Layer 7 of a small transformer language model trained on English Wikipedia (16 layers, counted from 0, width 128).
A neuron's activation on a vector x is SiLU(gate . x) times (in . x), where the dot is the dot product.

Input weights of the MLP neurons that the questions are about. A number n stands for (n - 500) times 0.00095.
n0 gate: 449 416 752 600 503 330 637 359 431 438 372 436 774 408 485 641 515 507 885 422 511 493 579 678 604 556 653 474 347 614 395 610 482 440 649 415 558 456 698 533 444 721 617 236 522 452 729 327 525 296 586 346 458 304 596 667 454 526 489 551 390 626 444 496 602 251 578 391 489 396 486 419 671 552 479 582 392 400 556 331 625 570 320 576 603 475 418 648 659 411 612 619 460 479 612 435 601 543 496 894 457 328 424 545 746 493 529 471 450 593 471 438 465 273 552 400 627 514 496 615 493 347 427 409 451 543 468 420
n58 gate: 489 717 542 527 549 422 447 225 414 387 463 267 669 619 531 564 484 390 594 328 466 485 515 431 400 162 576 516 520 420 652 334 462 580 335 615 531 313 388 335 778 784 421 358 350 699 662 523 647 512 473 758 496 480 466 527 360 658 630 280 496 531 324 565 562 441 568 629 262 423 627 267 600 325 746 416 500 361 556 550 528 614 339 444 469 535 301 325 645 236 399 592 551 269 597 496 351 543 319 524 462 431 543 609 653 600 314 512 446 512 415 310 666 508 589 439 576 331 744 548 462 524 511 572 526 454 743 375
n135 gate: 516 609 487 683 583 466 837 637 380 324 417 672 595 404 470 458 429 580 590 454 449 446 253 416 610 839 550 725 444 517 453 361 618 664 690 601 765 710 299 725 637 568 638 483 634 281 610 709 799 470 262 568 521 474 487 255 721 585 444 331 634 380 253 294 474 383 553 602 775 368 580 335 631 518 250 504 372 818 570 295 604 558 500 496 534 538 323 560 546 227 457 434 706 504 350 526 447 397 539 307 689 614 543 277 428 433 807 504 453 619 333 529 562 521 456 454 465 405 404 790 479 509 355 304 384 598 421 534
n150 gate: 342 509 500 442 604 374 364 545 559 658 133 575 641 413 281 276 228 469 681 620 691 491 482 664 518 315 633 541 618 633 383 206 509 571 613 223 500 414 634 719 659 651 509 600 609 505 375 451 379 169 339 616 474 604 288 376 355 608 454 464 778 482 565 580 247 770 809 631 455 268 464 591 353 707 571 509 266 670 291 487 701 329 281 565 482 531 473 513 504 639 635 704 306 607 491 608 374 532 765 335 451 549 822 552 647 416 379 310 420 303 428 504 308 325 579 629 542 422 359 282 562 655 770 605 710 241 447 695
n255 gate: 319 246 575 681 520 462 434 678 730 547 409 654 483 660 663 504 421 417 538 588 588 392 87 416 517 483 425 663 513 404 474 163 391 446 462 487 419 721 760 749 377 462 521 655 427 309 538 386 415 530 664 458 463 457 275 768 409 562 289 401 625 559 427 464 487 745 852 460 411 391 659 513 270 513 416 430 339 685 488 593 746 529 395 659 646 483 513 407 633 456 627 552 296 483 479 457 531 598 491 416 375 441 534 300 584 492 703 317 617 508 369 329 401 280 557 404 657 537 172 570 525 256 512 603 772 513 500 888
n263 gate: 526 480 580 616 571 329 330 632 418 609 512 572 480 437 441 572 472 637 473 366 561 519 566 519 354 496 416 492 562 473 578 429 515 458 355 556 446 375 511 210 689 523 567 567 496 837 581 326 469 633 616 393 564 527 572 423 172 751 551 559 508 267 440 565 897 524 417 472 636 531 573 528 642 603 423 380 384 334 680 577 512 428 564 657 420 593 485 643 458 484 411 731 707 488 516 216 774 605 374 467 656 612 496 698 569 508 237 313 450 373 698 384 395 291 395 435 188 631 694 544 443 626 466 364 455 319 587 273
n301 gate: 325 463 242 724 472 730 604 365 553 607 645 524 529 433 201 436 393 580 516 460 310 596 761 573 597 588 581 417 364 661 582 333 500 690 694 320 443 582 445 396 453 520 657 421 301 157 642 263 643 483 398 423 552 343 387 577 309 453 408 587 580 295 547 500 414 554 613 534 529 443 103 521 395 462 622 479 475 671 488 349 333 484 666 815 488 508 492 611 492 542 672 382 463 484 652 447 585 488 579 302 609 695 649 128 371 803 504 739 468 415 549 390 234 353 538 573 538 464 520 399 375 662 710 572 508 500 412 475
n385 gate: 272 608 785 204 468 496 532 500 348 430 526 187 727 646 628 436 517 396 369 444 271 508 196 577 407 556 476 347 340 548 414 438 476 323 488 396 700 508 316 599 589 238 537 612 533 625 532 427 463 677 690 512 536 512 428 383 564 453 405 463 664 557 80 697 406 616 609 598 488 605 512 749 585 675 569 395 276 569 429 435 699 619 221 649 532 431 604 284 508 483 414 441 287 577 561 369 339 680 641 637 556 472 344 406 528 593 553 533 500 609 317 343 540 455 521 729 302 583 436 471 367 335 307 377 742 435 556 369
n413 gate: 627 508 526 542 445 554 269 424 392 339 582 428 504 520 407 314 520 301 658 560 617 470 363 447 492 320 613 721 523 455 577 461 307 651 550 218 573 196 338 635 464 655 573 803 422 488 572 328 469 454 523 663 403 562 305 266 776 456 364 345 785 332 371 612 527 586 739 468 431 675 515 457 598 414 576 543 454 295 463 546 597 485 536 489 530 473 391 565 571 587 523 717 538 409 576 469 381 358 411 340 316 633 554 419 356 341 557 419 341 675 634 147 489 206 552 572 551 411 399 457 530 423 544 481 567 424 672 550
n0 in: 511 285 432 607 292 542 291 251 623 404 512 625 539 594 407 444 392 211 550 557 655 702 702 371 477 376 345 364 419 647 562 492 311 519 508 410 377 249 253 683 599 542 360 403 554 535 511 749 450 295 511 690 765 620 413 583 590 524 418 671 598 611 397 625 500 344 630 448 295 405 511 566 655 449 496 583 638 382 541 378 359 481 699 478 564 424 764 600 590 311 623 559 365 283 519 558 484 538 609 504 474 542 666 356 398 485 504 423 462 370 270 308 511 423 711 591 647 489 338 425 489 492 467 317 567 626 747 562
n58 in: 623 593 616 345 434 317 422 561 466 401 369 485 550 707 566 481 313 332 607 553 774 645 527 545 413 418 485 477 500 526 706 387 598 414 619 500 786 485 467 261 654 587 577 504 612 453 681 542 222 331 326 459 430 742 466 549 407 496 461 269 354 709 628 604 626 450 426 464 615 617 541 573 421 500 477 358 630 288 500 416 581 426 184 427 361 636 639 626 504 281 329 390 378 421 500 638 595 634 539 464 309 372 504 449 767 447 439 772 568 432 565 445 489 393 733 647 685 308 515 649 579 504 658 352 692 655 548 473
n135 in: 484 446 496 361 293 294 576 200 455 521 403 715 296 487 500 548 509 726 368 419 374 472 578 573 586 665 451 537 276 553 488 361 732 293 267 95 628 554 457 608 376 549 338 441 471 580 557 582 693 421 394 508 488 670 435 524 436 410 232 317 520 434 480 306 355 483 420 363 587 565 610 345 602 340 345 517 467 525 472 426 437 187 423 484 691 484 577 492 549 500 578 517 645 296 459 839 765 533 349 379 682 688 724 222 467 618 780 355 142 520 422 215 456 599 410 532 513 520 448 534 553 404 373 540 568 598 645 475
n150 in: 496 679 655 817 509 292 832 606 472 607 485 277 542 245 523 820 423 767 235 318 117 608 459 742 743 599 459 682 765 364 324 821 573 482 523 576 611 351 633 294 505 358 542 265 397 571 647 288 555 635 371 454 451 290 477 313 383 500 721 580 536 500 318 544 454 491 566 548 714 812 431 500 683 273 381 319 616 367 764 643 627 608 639 287 591 394 732 583 604 614 288 219 398 550 495 542 442 509 462 510 677 587 379 540 345 450 297 751 591 628 445 655 634 537 471 345 533 589 681 467 445 341 469 514 307 550 518 193
n255 in: 607 386 418 492 560 525 528 304 437 529 737 537 643 253 462 711 730 422 312 451 640 711 649 257 616 647 352 643 370 656 500 687 566 373 672 688 404 869 348 336 370 484 551 437 521 423 359 654 392 521 533 517 443 618 422 397 394 339 398 487 676 550 452 793 550 386 504 409 437 678 521 407 656 244 434 491 563 99 670 571 623 537 682 272 434 620 541 671 549 487 571 564 538 525 729 479 474 592 500 413 373 711 336 548 578 331 467 571 570 885 388 296 653 463 617 278 513 536 504 590 574 310 246 488 480 388 569 206
n263 in: 493 604 730 551 447 480 208 587 452 528 377 446 408 411 568 354 595 465 409 586 399 589 339 496 437 539 640 748 408 597 552 391 512 235 560 605 405 329 219 488 525 563 664 352 324 936 484 425 547 392 775 523 554 504 876 586 492 591 496 632 527 405 390 475 464 560 451 451 667 606 504 504 586 480 437 512 591 402 573 528 436 400 623 470 512 449 519 555 624 589 476 467 607 629 599 183 718 718 440 367 434 375 576 435 562 843 646 448 590 261 792 261 515 599 508 523 194 397 546 524 469 480 569 662 439 747 624 416
n301 in: 146 402 53 384 710 182 727 516 516 399 595 559 394 652 524 512 487 205 597 516 444 414 552 607 448 618 342 606 415 457 448 447 401 496 322 422 311 694 446 533 483 659 634 467 480 447 276 480 375 301 975 404 664 634 630 508 398 437 582 647 575 621 693 584 448 582 504 567 460 516 492 316 730 603 671 429 532 416 484 508 439 520 529 399 674 348 579 540 626 401 380 566 375 572 363 508 358 367 516 525 662 616 541 597 305 329 468 662 715 472 263 542 403 452 683 536 674 337 598 388 357 626 399 492 520 436 508 565
n385 in: 454 455 536 516 743 512 504 374 398 508 443 312 623 612 447 587 221 492 378 512 404 421 561 488 641 564 412 291 422 464 569 330 512 368 426 429 634 492 484 434 723 508 455 632 286 438 706 120 541 443 585 757 689 553 759 360 595 479 517 438 500 419 582 296 227 500 413 555 622 395 729 780 508 779 629 479 321 617 449 423 533 464 390 598 252 553 376 317 325 588 180 400 439 552 593 569 390 533 364 398 420 472 377 379 520 536 427 590 621 617 528 344 252 459 412 668 169 465 611 437 228 619 335 354 812 512 559 610
n413 in: 538 374 734 471 539 328 351 624 434 607 732 399 437 298 663 475 557 461 559 529 554 436 609 464 319 443 648 533 459 468 559 575 648 572 640 642 313 500 419 485 458 348 404 366 504 485 409 471 372 574 460 315 617 765 683 579 457 534 615 530 565 412 570 508 434 481 357 515 283 398 348 604 298 496 377 576 313 809 128 584 567 579 766 665 554 413 388 580 346 466 412 474 651 641 474 507 420 460 530 239 565 337 419 592 583 388 566 360 619 337 657 609 518 584 682 442 455 720 400 380 468 630 415 471 496 544 261 456

Each question shows a token from some text and the vector x that enters the MLP there. A number n stands for (n - 500) times 0.011.

" al": 573 524 306 483 461 659 252 531 573 543 491 508 438 458 667 494 356 509 654 418 484 432 533 267 479 561 384 791 578 531 528 573 535 439 450 377 369 392 540 447 506 436 367 692 671 367 713 593 558 385 502 475 321 667 682 752 553 430 622 521 541 484 567 622 403 435 560 414 422 585 620 343 522 425 460 514 535 475 477 558 612 411 432 638 751 465 371 585 578 495 607 503 447 512 549 674 438 453 660 436 423 580 384 522 265 659 448 669 541 492 389 498 514 537 397 664 466 514 422 494 398 573 573 476 476 540 612 426
The neuron with the highest activation: n385

"am": 451 557 425 349 394 370 465 534 596 539 388 557 462 554 542 409 377 412 599 484 567 521 573 405 527 469 450 736 591 359 424 554 508 498 701 527 557 480 417 683 498 507 396 786 480 421 548 623 367 627 348 446 346 621 591 543 664 381 569 360 439 497 569 625 417 688 471 454 324 641 504 279 557 579 471 447 432 428 555 542 594 560 573 349 454 535 462 533 494 378 438 781 565 612 560 480 342 719 423 411 421 590 424 616 306 667 540 555 661 473 488 531 599 548 418 619 506 458 439 451 395 590 445 563 367 388 506 339
The two highest activations, in order: n413, n58

"a": 600 623 538 453 550 576 476 641 805 587 386 531 469 569 650 472 433 363 274 525 568 504 528 467 537 422 424 683 482 575 608 606 538 487 535 568 506 414 447 585 423 822 507 579 800 452 579 367 298 446 590 377 488 731 628 478 508 497 608 387 515 333 532 601 517 465 510 480 450 664 454 288 567 368 481 608 440 382 602 360 334 270 528 501 543 470 473 606 446 513 662 531 634 617 677 566 423 677 453 536 363 539 574 233 292 575 458 515 677 613 513 590 718 422 553 593 425 489 522 367 430 525 546 461 444 448 627 373
The two highest activations, in order: n263, n385

"ac": 559 468 577 427 370 450 565 638 676 442 431 406 410 750 617 551 196 460 527 411 430 413 437 571 478 555 533 498 507 532 380 515 481 461 575 475 538 602 309 554 474 295 272 525 660 461 437 465 413 464 495 261 452 530 487 592 696 315 603 502 592 489 402 620 330 543 677 558 623 560 575 404 429 537 524 521 444 408 454 406 420 625 534 486 689 803 550 452 532 559 581 472 585 550 590 463 491 672 539 432 424 453 536 311 394 571 359 476 525 668 465 650 547 517 363 534 481 467 396 468 348 744 186 422 415 374 533 427
Which neuron fires most, and how strongly? n385, at about 3

" was": 539 504 582 540 442 502 503 477 616 412 447 495 462 693 489 443 424 494 524 426 594 607 555 421 586 574 333 550 503 388 557 547 401 451 483 368 515 568 520 516 452 619 456 564 512 432 486 517 680 603 385 521 479 377 586 420 568 441 448 542 602 630 507 675 368 773 381 443 341 524 549 397 437 545 514 638 524 246 638 613 444 480 566 491 412 763 390 615 516 593 444 711 641 694 611 513 466 401 744 411 625 106 369 729 425 676 512 584 594 428 350 498 612 447 571 501 409 539 430 389 441 553 541 525 555 650 563 411
The neuron with the highest activation: n135

"ot": 618 636 577 733 519 451 178 330 922 521 430 380 364 742 622 423 438 439 548 537 483 556 582 590 579 438 493 602 474 556 388 512 579 396 518 613 629 471 544 477 470 625 311 365 446 450 545 526 530 528 549 448 650 377 695 512 472 410 511 562 548 429 466 610 442 629 566 482 586 552 319 396 528 649 189 357 586 444 651 584 439 535 437 402 582 558 483 486 433 495 601 530 543 496 564 668 594 577 772 491 644 488 360 593 545 542 387 487 590 533 493 535 564 660 284 481 462 610 549 513 413 457 212 539 564 645 490 444
The neuron with the highest activation: n263

" U": 447 476 531 521 423 567 381 414 537 556 534 436 429 754 322 641 345 394 629 512 497 451 492 555 502 480 500 713 639 425 511 538 687 342 641 455 587 569 368 474 450 559 415 578 637 415 509 552 561 406 482 353 403 567 541 647 707 512 482 488 440 571 671 574 410 365 510 488 299 520 623 462 521 511 486 576 475 351 544 562 399 239 500 528 630 604 424 523 572 562 520 688 751 733 598 496 378 403 648 423 394 509 491 523 354 593 461 556 554 654 561 315 474 568 339 568 257 538 560 524 377 464 590 436 329 581 590 432
Which neuron fires most, and how strongly? n150, at about 0.56

" r": 616 425 427 631 386 516 449 434 421 498 501 370 465 649 530 506 313 437 300 424 463 544 529 456 557 399 392 763 766 471 490 542 525 299 545 301 526 413 565 486 577 545 444 548 381 427 658 570 415 488 339 443 350 548 566 443 537 475 662 596 402 485 632 591 423 531 465 240 387 396 522 305 459 687 554 534 434 572 590 436 484 560 510 468 480 538 469 586 491 622 568 518 535 790 493 492 499 514 470 397 643 499 489 288 405 609 411 667 669 460 335 532 412 547 373 563 522 466 422 452 358 572 467 614 474 675 499 401
The neuron with the highest activation: n301

" be": 558 360 458 436 530 593 312 508 596 424 419 451 435 683 527 457 385 456 579 491 494 569 636 317 589 547 347 677 556 418 463 522 444 459 505 402 395 426 708 415 486 628 465 587 518 496 470 568 577 685 434 550 465 430 504 520 489 332 500 433 592 425 549 660 323 550 352 415 396 549 547 287 475 431 558 583 486 462 436 475 462 531 539 507 386 593 411 509 524 588 441 711 552 716 454 582 469 481 889 336 614 356 397 527 292 605 545 622 554 316 447 543 640 448 565 558 434 539 239 411 268 487 586 454 564 604 553 507
Which neuron fires most, and how strongly? n413, at about 1.4

"V": 390 509 538 489 837 388 545 586 731 556 487 434 515 564 523 366 366 432 399 516 336 431 452 410 652 414 393 698 625 568 575 456 668 630 685 569 435 537 350 480 433 469 240 715 758 432 526 686 486 518 419 251 505 556 520 499 623 483 491 377 439 489 620 544 374 691 428 448 401 647 593 438 552 519 449 565 641 603 523 427 459 515 588 347 565 567 695 586 507 571 643 685 644 561 471 518 406 564 527 445 559 486 357 227 430 671 436 535 553 336 427 414 471 616 415 441 462 479 535 519 654 534 577 430 371 460 636 387
The neuron with the highest activation: n135

"tain": 383 529 631 294 317 419 422 584 477 477 390 393 363 548 567 279 320 431 595 534 471 452 444 592 536 372 494 647 643 449 385 634 379 404 614 553 397 612 478 416 356 626 286 553 663 502 469 533 468 495 407 386 464 392 510 447 533 241 434 501 424 516 447 518 425 413 513 358 528 572 621 371 406 620 281 512 494 187 448 499 483 470 570 570 624 712 481 665 475 540 662 608 528 557 656 590 444 489 716 495 585 620 272 860 473 613 350 604 687 457 516 704 514 592 429 684 464 556 502 478 542 556 380 515 483 616 546 412
The neuron with the highest activation: n135

" ": 512 548 386 488 431 390 489 488 583 653 498 446 297 665 400 456 364 512 495 585 506 460 585 362 471 347 290 728 654 477 458 572 481 481 491 497 527 500 336 531 364 492 487 584 787 378 704 445 513 610 439 474 477 514 452 710 515 462 592 324 562 538 507 750 439 464 515 365 344 673 549 397 549 576 432 572 428 540 588 499 502 599 558 415 634 479 422 582 564 657 546 465 618 556 527 520 420 564 577 366 309 487 559 478 462 716 594 655 575 385 482 383 469 498 370 442 482 486 388 411 614 566 504 408 404 623 529 428
Which three neurons fire most, strongest first? n255, n385, n413

"y": 528 616 355 619 533 624 474 373 827 574 298 465 489 645 663 745 350 311 510 539 346 431 555 493 487 357 455 593 515 515 329 592 507 570 619 504 408 546 482 543 260 635 545 387 457 496 570 525 399 470 490 572 456 611 461 517 464 461 519 583 549 532 483 532 388 407 475 339 559 660 447 437 440 549 291 518 413 804 384 609 200 375 611 544 568 390 402 555 606 385 599 609 644 406 627 523 454 562 651 535 487 682 354 383 411 616 428 576 580 486 470 435 488 445 517 630 448 591 621 507 509 579 530 479 501 755 527 461
The neuron with the highest activation: n301

"ale": 364 535 653 440 733 380 522 469 519 506 381 369 477 707 500 555 554 344 525 479 374 462 614 496 535 610 381 765 563 658 391 831 410 433 566 576 584 374 481 540 373 703 473 462 483 461 632 658 448 474 558 413 550 367 498 496 392 448 529 613 421 448 512 529 416 557 376 474 722 604 518 497 388 406 413 537 430 516 712 470 487 607 555 527 471 536 504 536 556 569 673 594 569 628 413 583 516 355 588 460 491 514 412 334 406 618 550 684 724 519 369 468 585 536 410 603 440 630 463 504 662 535 431 375 497 624 602 554
Which neuron fires most, and how strongly? n413, at about 0.35

"j": 436 333 477 402 276 493 542 544 639 478 425 457 496 503 503 350 423 472 546 484 321 492 552 616 646 366 377 553 444 346 443 693 439 509 524 593 594 380 402 427 398 517 334 715 728 508 520 586 206 610 598 467 399 431 560 415 521 630 675 451 392 513 471 546 532 529 595 368 369 745 609 524 447 568 495 519 574 457 244 615 335 342 579 497 603 643 540 485 476 496 585 553 601 506 525 661 403 512 405 544 444 389 363 411 460 636 344 622 774 569 421 514 662 389 430 561 389 375 516 476 547 586 610 568 371 468 524 302
The neuron with the highest activation: n135

"1": 383 645 597 518 490 538 513 372 594 562 358 424 497 563 587 329 376 503 531 421 513 379 519 617 509 308 414 698 609 741 661 597 640 398 508 496 349 440 498 562 330 541 369 670 473 386 618 478 381 530 401 455 418 347 546 426 558 524 654 450 563 489 455 638 318 520 501 445 484 615 570 409 534 724 565 489 620 586 562 560 396 304 451 471 598 683 485 707 509 709 625 595 596 562 739 530 472 651 510 280 421 524 403 671 498 556 486 578 519 370 406 546 437 597 502 442 496 519 324 418 674 519 316 410 488 499 664 372
The neuron with the highest activation: n150

" 9": 543 631 461 549 492 405 404 251 527 532 335 400 530 557 601 543 412 469 538 476 501 536 605 486 535 483 370 581 700 627 716 448 679 408 559 451 385 399 508 581 403 474 414 605 548 449 505 572 412 373 301 446 374 297 514 555 480 505 610 578 570 549 547 597 396 374 517 353 409 546 452 481 548 544 459 658 514 486 528 562 410 545 521 411 748 558 489 596 575 760 621 508 562 483 684 458 383 568 680 261 472 527 329 446 506 584 544 717 528 162 464 490 595 539 447 522 382 575 439 391 466 490 320 422 512 653 618 482
The neuron with the highest activation: n150

"ou": 504 595 600 754 680 520 410 312 801 652 549 438 502 784 615 513 411 367 628 585 273 475 542 439 530 448 503 621 458 587 592 571 723 314 635 325 620 487 448 573 372 528 496 674 605 504 561 463 622 674 467 510 476 726 562 530 533 265 575 420 525 325 422 584 429 726 703 458 464 606 457 535 458 662 593 435 607 405 593 495 481 379 478 499 509 621 537 385 436 486 500 511 522 673 511 541 483 574 638 461 513 568 340 443 271 693 417 522 514 599 476 497 399 507 521 684 479 426 434 512 558 406 321 494 470 497 530 345
The neuron with the highest activation: n385

" man": 436 644 471 504 443 512 359 490 452 574 463 591 463 523 460 388 447 472 742 506 615 480 549 544 511 289 382 743 469 378 399 623 464 550 512 571 490 497 328 431 459 551 466 422 689 499 576 519 594 572 493 501 415 400 373 482 614 382 626 659 355 500 559 640 349 712 336 342 448 579 620 283 320 422 415 576 424 321 504 526 393 410 366 505 268 469 628 588 545 536 561 637 566 697 597 571 548 578 718 486 457 446 315 625 561 613 450 452 596 458 406 670 492 564 521 478 440 609 522 529 110 647 364 460 352 605 485 450
The neuron with the highest activation: n135

",": 496 543 541 511 466 550 556 477 447 536 372 483 333 625 405 485 473 487 299 446 576 481 542 483 557 466 474 702 613 492 637 461 496 526 593 356 469 541 566 646 462 498 412 520 636 444 598 421 368 622 391 530 501 593 627 520 403 528 572 492 534 627 366 616 345 640 410 358 519 612 688 427 414 561 474 513 547 412 466 655 440 426 617 542 491 686 587 560 474 445 629 855 522 543 747 555 306 611 751 428 553 323 430 427 490 484 531 676 587 437 487 452 468 532 499 498 550 529 538 486 434 305 473 412 575 567 597 386
The two highest activations, in order: n255, n150

"i": 505 658 482 681 594 478 489 490 721 594 379 439 347 647 621 437 430 491 492 494 453 596 478 379 587 328 424 662 494 496 531 543 610 451 589 435 456 277 362 456 388 519 402 504 595 459 657 579 337 520 500 487 609 550 529 444 496 272 575 407 397 482 487 525 410 391 454 468 350 529 494 518 570 423 472 543 465 498 457 384 274 449 494 587 702 372 419 732 510 430 696 475 631 591 687 437 350 755 524 310 404 467 544 230 531 639 442 548 741 481 421 669 646 580 559 467 498 496 426 519 560 598 377 514 399 408 765 377
Which three neurons fire most, strongest first? n58, n385, n413

"oss": 541 535 358 446 548 462 451 542 449 495 463 458 422 474 583 632 469 278 587 564 504 453 582 297 490 479 445 575 546 662 288 639 385 556 499 430 570 522 354 619 348 583 338 725 557 372 681 530 580 651 540 355 674 421 631 477 540 414 528 529 406 555 554 618 235 502 620 542 444 520 611 418 487 678 424 611 526 351 535 477 310 638 465 578 465 563 564 456 603 539 489 491 599 577 485 650 582 503 737 511 563 465 553 392 462 586 412 583 773 620 443 524 438 639 396 648 485 654 540 501 578 491 461 491 328 703 525 331
The two highest activations, in order: n58, n413

".": 552 537 473 454 575 436 536 529 604 574 370 551 275 678 527 526 465 416 500 372 506 490 447 428 552 461 436 755 531 430 446 413 447 563 537 529 503 366 647 494 531 313 474 635 526 418 598 511 522 738 404 579 473 474 618 498 459 341 562 545 532 669 384 622 354 521 405 393 473 442 679 398 366 614 376 671 634 499 739 483 474 562 640 507 408 503 522 440 620 633 531 716 499 413 660 604 399 512 730 434 450 418 464 495 373 508 563 575 543 354 439 448 716 450 394 523 366 476 562 414 544 394 384 350 477 538 547 403
The neuron with the highest activation: n255

"our": 359 590 661 533 739 354 471 408 594 523 512 405 439 680 666 541 530 342 758 532 502 299 599 342 420 481 548 557 370 555 561 555 625 513 554 398 567 616 400 554 415 436 493 512 628 440 508 578 632 429 386 472 539 549 505 651 485 335 562 707 578 568 461 524 393 483 505 398 566 578 452 419 473 722 497 595 470 368 397 496 230 590 515 507 704 608 630 540 440 360 693 612 520 654 643 587 618 590 607 477 514 623 411 515 429 689 501 575 506 612 364 504 331 545 540 558 325 635 557 436 259 522 469 588 545 654 535 381
Which neuron fires most, and how strongly? n301, at about 4.9

" original": 434 334 531 543 589 628 431 474 468 575 413 574 547 608 565 359 411 296 458 447 316 455 497 425 603 263 458 664 643 519 620 531 502 363 553 506 501 512 641 491 365 601 351 559 401 447 655 617 511 523 434 376 600 464 654 613 604 510 581 562 614 619 570 532 442 721 453 361 530 488 537 431 565 495 405 610 643 523 653 520 435 416 669 586 509 734 656 727 550 541 494 643 480 502 470 505 416 425 386 554 660 412 393 857 479 578 559 639 849 508 407 593 418 583 479 584 469 650 354 446 334 465 484 458 601 636 516 414
Which three neurons fire most, strongest first? n135, n58, n255

"ut": 568 585 502 590 656 581 320 426 535 545 447 448 407 688 561 389 431 350 678 419 444 532 495 552 650 227 499 439 604 637 589 689 755 407 578 536 455 432 345 652 462 353 407 602 492 484 480 495 456 567 494 536 454 363 642 558 479 562 499 601 562 454 417 532 352 439 557 410 344 574 592 476 491 493 229 480 422 382 468 616 315 498 505 352 424 607 536 469 582 455 584 534 706 644 444 532 460 619 474 447 630 578 607 524 482 523 470 435 652 636 434 724 619 497 475 522 528 434 505 424 639 766 316 457 553 494 472 221
Which neuron fires most, and how strongly? n135, at about 0.34

" N": 416 408 441 512 450 509 382 591 584 549 430 315 453 720 464 470 234 426 478 477 257 380 565 561 474 483 466 715 612 273 411 651 623 509 507 423 532 472 465 535 539 601 411 531 675 461 547 513 401 510 343 637 432 505 319 600 560 318 637 486 467 405 684 643 436 502 458 390 236 548 573 389 436 623 564 624 477 629 436 460 426 460 473 509 627 612 453 616 536 593 598 648 714 582 735 583 344 465 632 466 472 461 534 685 450 572 548 561 669 519 501 451 650 568 413 523 470 494 576 528 575 456 617 419 507 497 702 475
The neuron with the highest activation: n413

" H": 656 532 562 550 473 485 463 547 557 440 369 480 375 628 481 420 386 440 461 442 404 511 588 442 524 485 382 591 499 539 542 636 614 418 536 429 531 477 350 491 507 556 477 586 657 449 469 487 387 585 443 440 402 517 486 557 451 459 625 435 395 486 638 628 421 495 507 336 106 449 527 389 484 484 423 585 476 443 542 569 485 446 577 488 719 471 504 625 408 540 693 605 685 496 461 473 394 483 708 492 501 603 552 495 454 654 634 598 745 594 549 450 433 475 371 495 471 625 590 463 548 599 457 466 339 622 928 400
The neuron with the highest activation: n385

"ing": 532 474 553 556 538 436 504 476 452 582 450 585 429 612 469 495 473 544 604 507 268 525 520 476 621 251 473 550 566 557 506 527 458 326 463 567 266 494 552 621 403 530 451 504 529 429 587 569 470 507 387 376 534 551 429 613 581 528 456 438 538 585 498 590 472 486 423 289 361 544 536 451 411 668 451 565 535 402 552 550 269 558 427 522 483 714 462 720 412 381 466 765 602 496 530 556 289 607 486 500 465 526 301 677 308 665 434 668 532 722 270 755 572 612 598 640 541 605 499 495 607 416 496 454 467 501 547 427
Which neuron fires most, and how strongly? n263, at about 0.82

"ly": 423 554 439 516 557 570 541 508 636 414 338 489 460 585 613 777 439 572 425 546 353 410 560 672 612 454 570 631 436 500 612 419 495 638 441 604 430 545 540 448 454 516 476 504 293 429 614 580 589 458 316 266 403 538 597 598 548 472 456 373 647 387 448 597 347 738 497 424 544 596 495 363 280 515 355 499 359 390 611 615 376 456 555 497 387 580 397 567 438 465 521 638 441 536 498 569 383 600 589 500 528 535 258 938 576 588 413 651 542 459 491 739 661 406 571 629 497 648 506 444 565 513 603 426 506 741 533 415
The neuron with the highest activation: n0

" O": 473 524 472 418 426 556 347 423 670 606 517 355 417 713 465 599 388 429 515 482 482 384 495 591 463 285 385 710 542 327 484 449 704 470 640 409 619 512 621 466 426 557 583 581 678 403 599 510 434 412 401 477 455 532 565 607 520 260 488 503 383 385 699 585 465 373 468 494 201 582 540 465 543 587 493 536 495 373 642 496 543 303 525 575 730 647 449 613 496 603 531 621 626 650 589 440 400 525 608 457 415 573 627 589 330 657 531 609 756 487 468 509 495 662 542 562 296 548 581 374 440 446 493 498 395 604 531 468
The neuron with the highest activation: n301

" (": 606 702 588 598 435 531 527 504 680 590 376 678 374 555 496 448 398 553 647 461 405 504 581 461 435 443 389 646 688 530 578 537 526 424 498 328 527 397 483 475 490 608 394 475 631 423 507 575 628 445 437 617 436 514 493 623 646 312 630 370 545 591 440 689 383 576 465 357 379 572 606 455 490 618 515 532 504 344 549 676 506 550 736 514 707 577 610 611 420 567 542 737 544 425 560 567 386 620 613 343 522 481 364 504 569 569 609 499 397 421 388 430 494 575 352 490 247 498 469 422 381 555 505 490 526 598 608 363
The neuron with the highest activation: n301

" p": 661 529 424 477 355 435 476 297 567 533 426 411 445 711 542 531 412 478 491 520 499 457 454 495 564 310 166 711 555 499 525 471 493 464 640 407 485 570 593 485 427 465 458 461 547 428 766 552 369 350 506 427 508 555 505 557 592 468 748 600 609 498 678 737 458 623 361 357 359 542 551 277 523 604 456 478 482 607 597 450 510 429 534 509 436 535 568 466 512 523 687 540 594 442 469 384 489 572 674 384 507 543 443 581 492 472 612 556 625 599 385 606 547 543 498 481 469 573 542 416 435 540 464 442 412 631 486 360
Which neuron fires most, and how strongly? n385, at about 0.34

" vers": 491 471 441 528 557 621 239 388 408 665 418 505 349 560 546 581 366 500 797 496 349 476 592 409 474 262 405 660 541 501 430 510 534 576 591 493 378 382 503 544 434 598 464 564 503 342 614 606 513 473 315 391 429 421 660 494 560 431 525 617 456 608 495 724 526 507 409 384 396 370 445 262 358 504 394 499 567 726 600 541 438 447 558 474 504 620 718 665 564 575 547 572 429 559 574 500 591 343 462 430 601 495 726 465 524 497 544 551 671 614 465 567 449 679 351 713 408 503 513 490 352 593 401 407 371 581 435 474
The neuron with the highest activation: n255

" As": 551 374 515 508 451 514 288 576 487 589 373 447 462 564 391 521 364 569 448 442 382 470 591 500 370 696 431 611 523 479 428 513 599 413 489 495 508 479 477 620 418 537 461 470 538 431 373 616 558 520 532 460 530 596 542 546 582 507 660 336 518 466 474 567 414 400 441 352 295 531 588 414 417 571 357 527 404 333 642 512 462 415 548 587 719 692 343 720 543 428 499 577 656 715 673 516 342 560 740 377 522 654 458 508 206 521 577 536 626 636 419 498 540 428 444 640 346 484 460 482 384 579 527 365 341 692 699 447
The neuron with the highest activation: n135

"o": 581 801 483 689 720 451 391 610 564 553 427 483 488 693 564 631 361 327 683 526 522 510 507 370 511 448 536 567 448 354 609 562 641 423 538 514 441 417 533 552 321 654 529 395 594 534 630 486 499 554 471 498 504 577 643 430 541 411 574 401 465 429 598 736 392 339 544 388 403 601 603 473 596 350 434 522 418 363 287 457 283 304 566 513 591 692 572 405 452 414 509 584 641 539 701 720 452 544 457 442 465 349 508 240 166 523 629 586 591 443 451 570 630 561 384 564 486 542 433 475 431 439 380 593 339 484 654 524
Which neuron fires most, and how strongly? n58, at about 1.4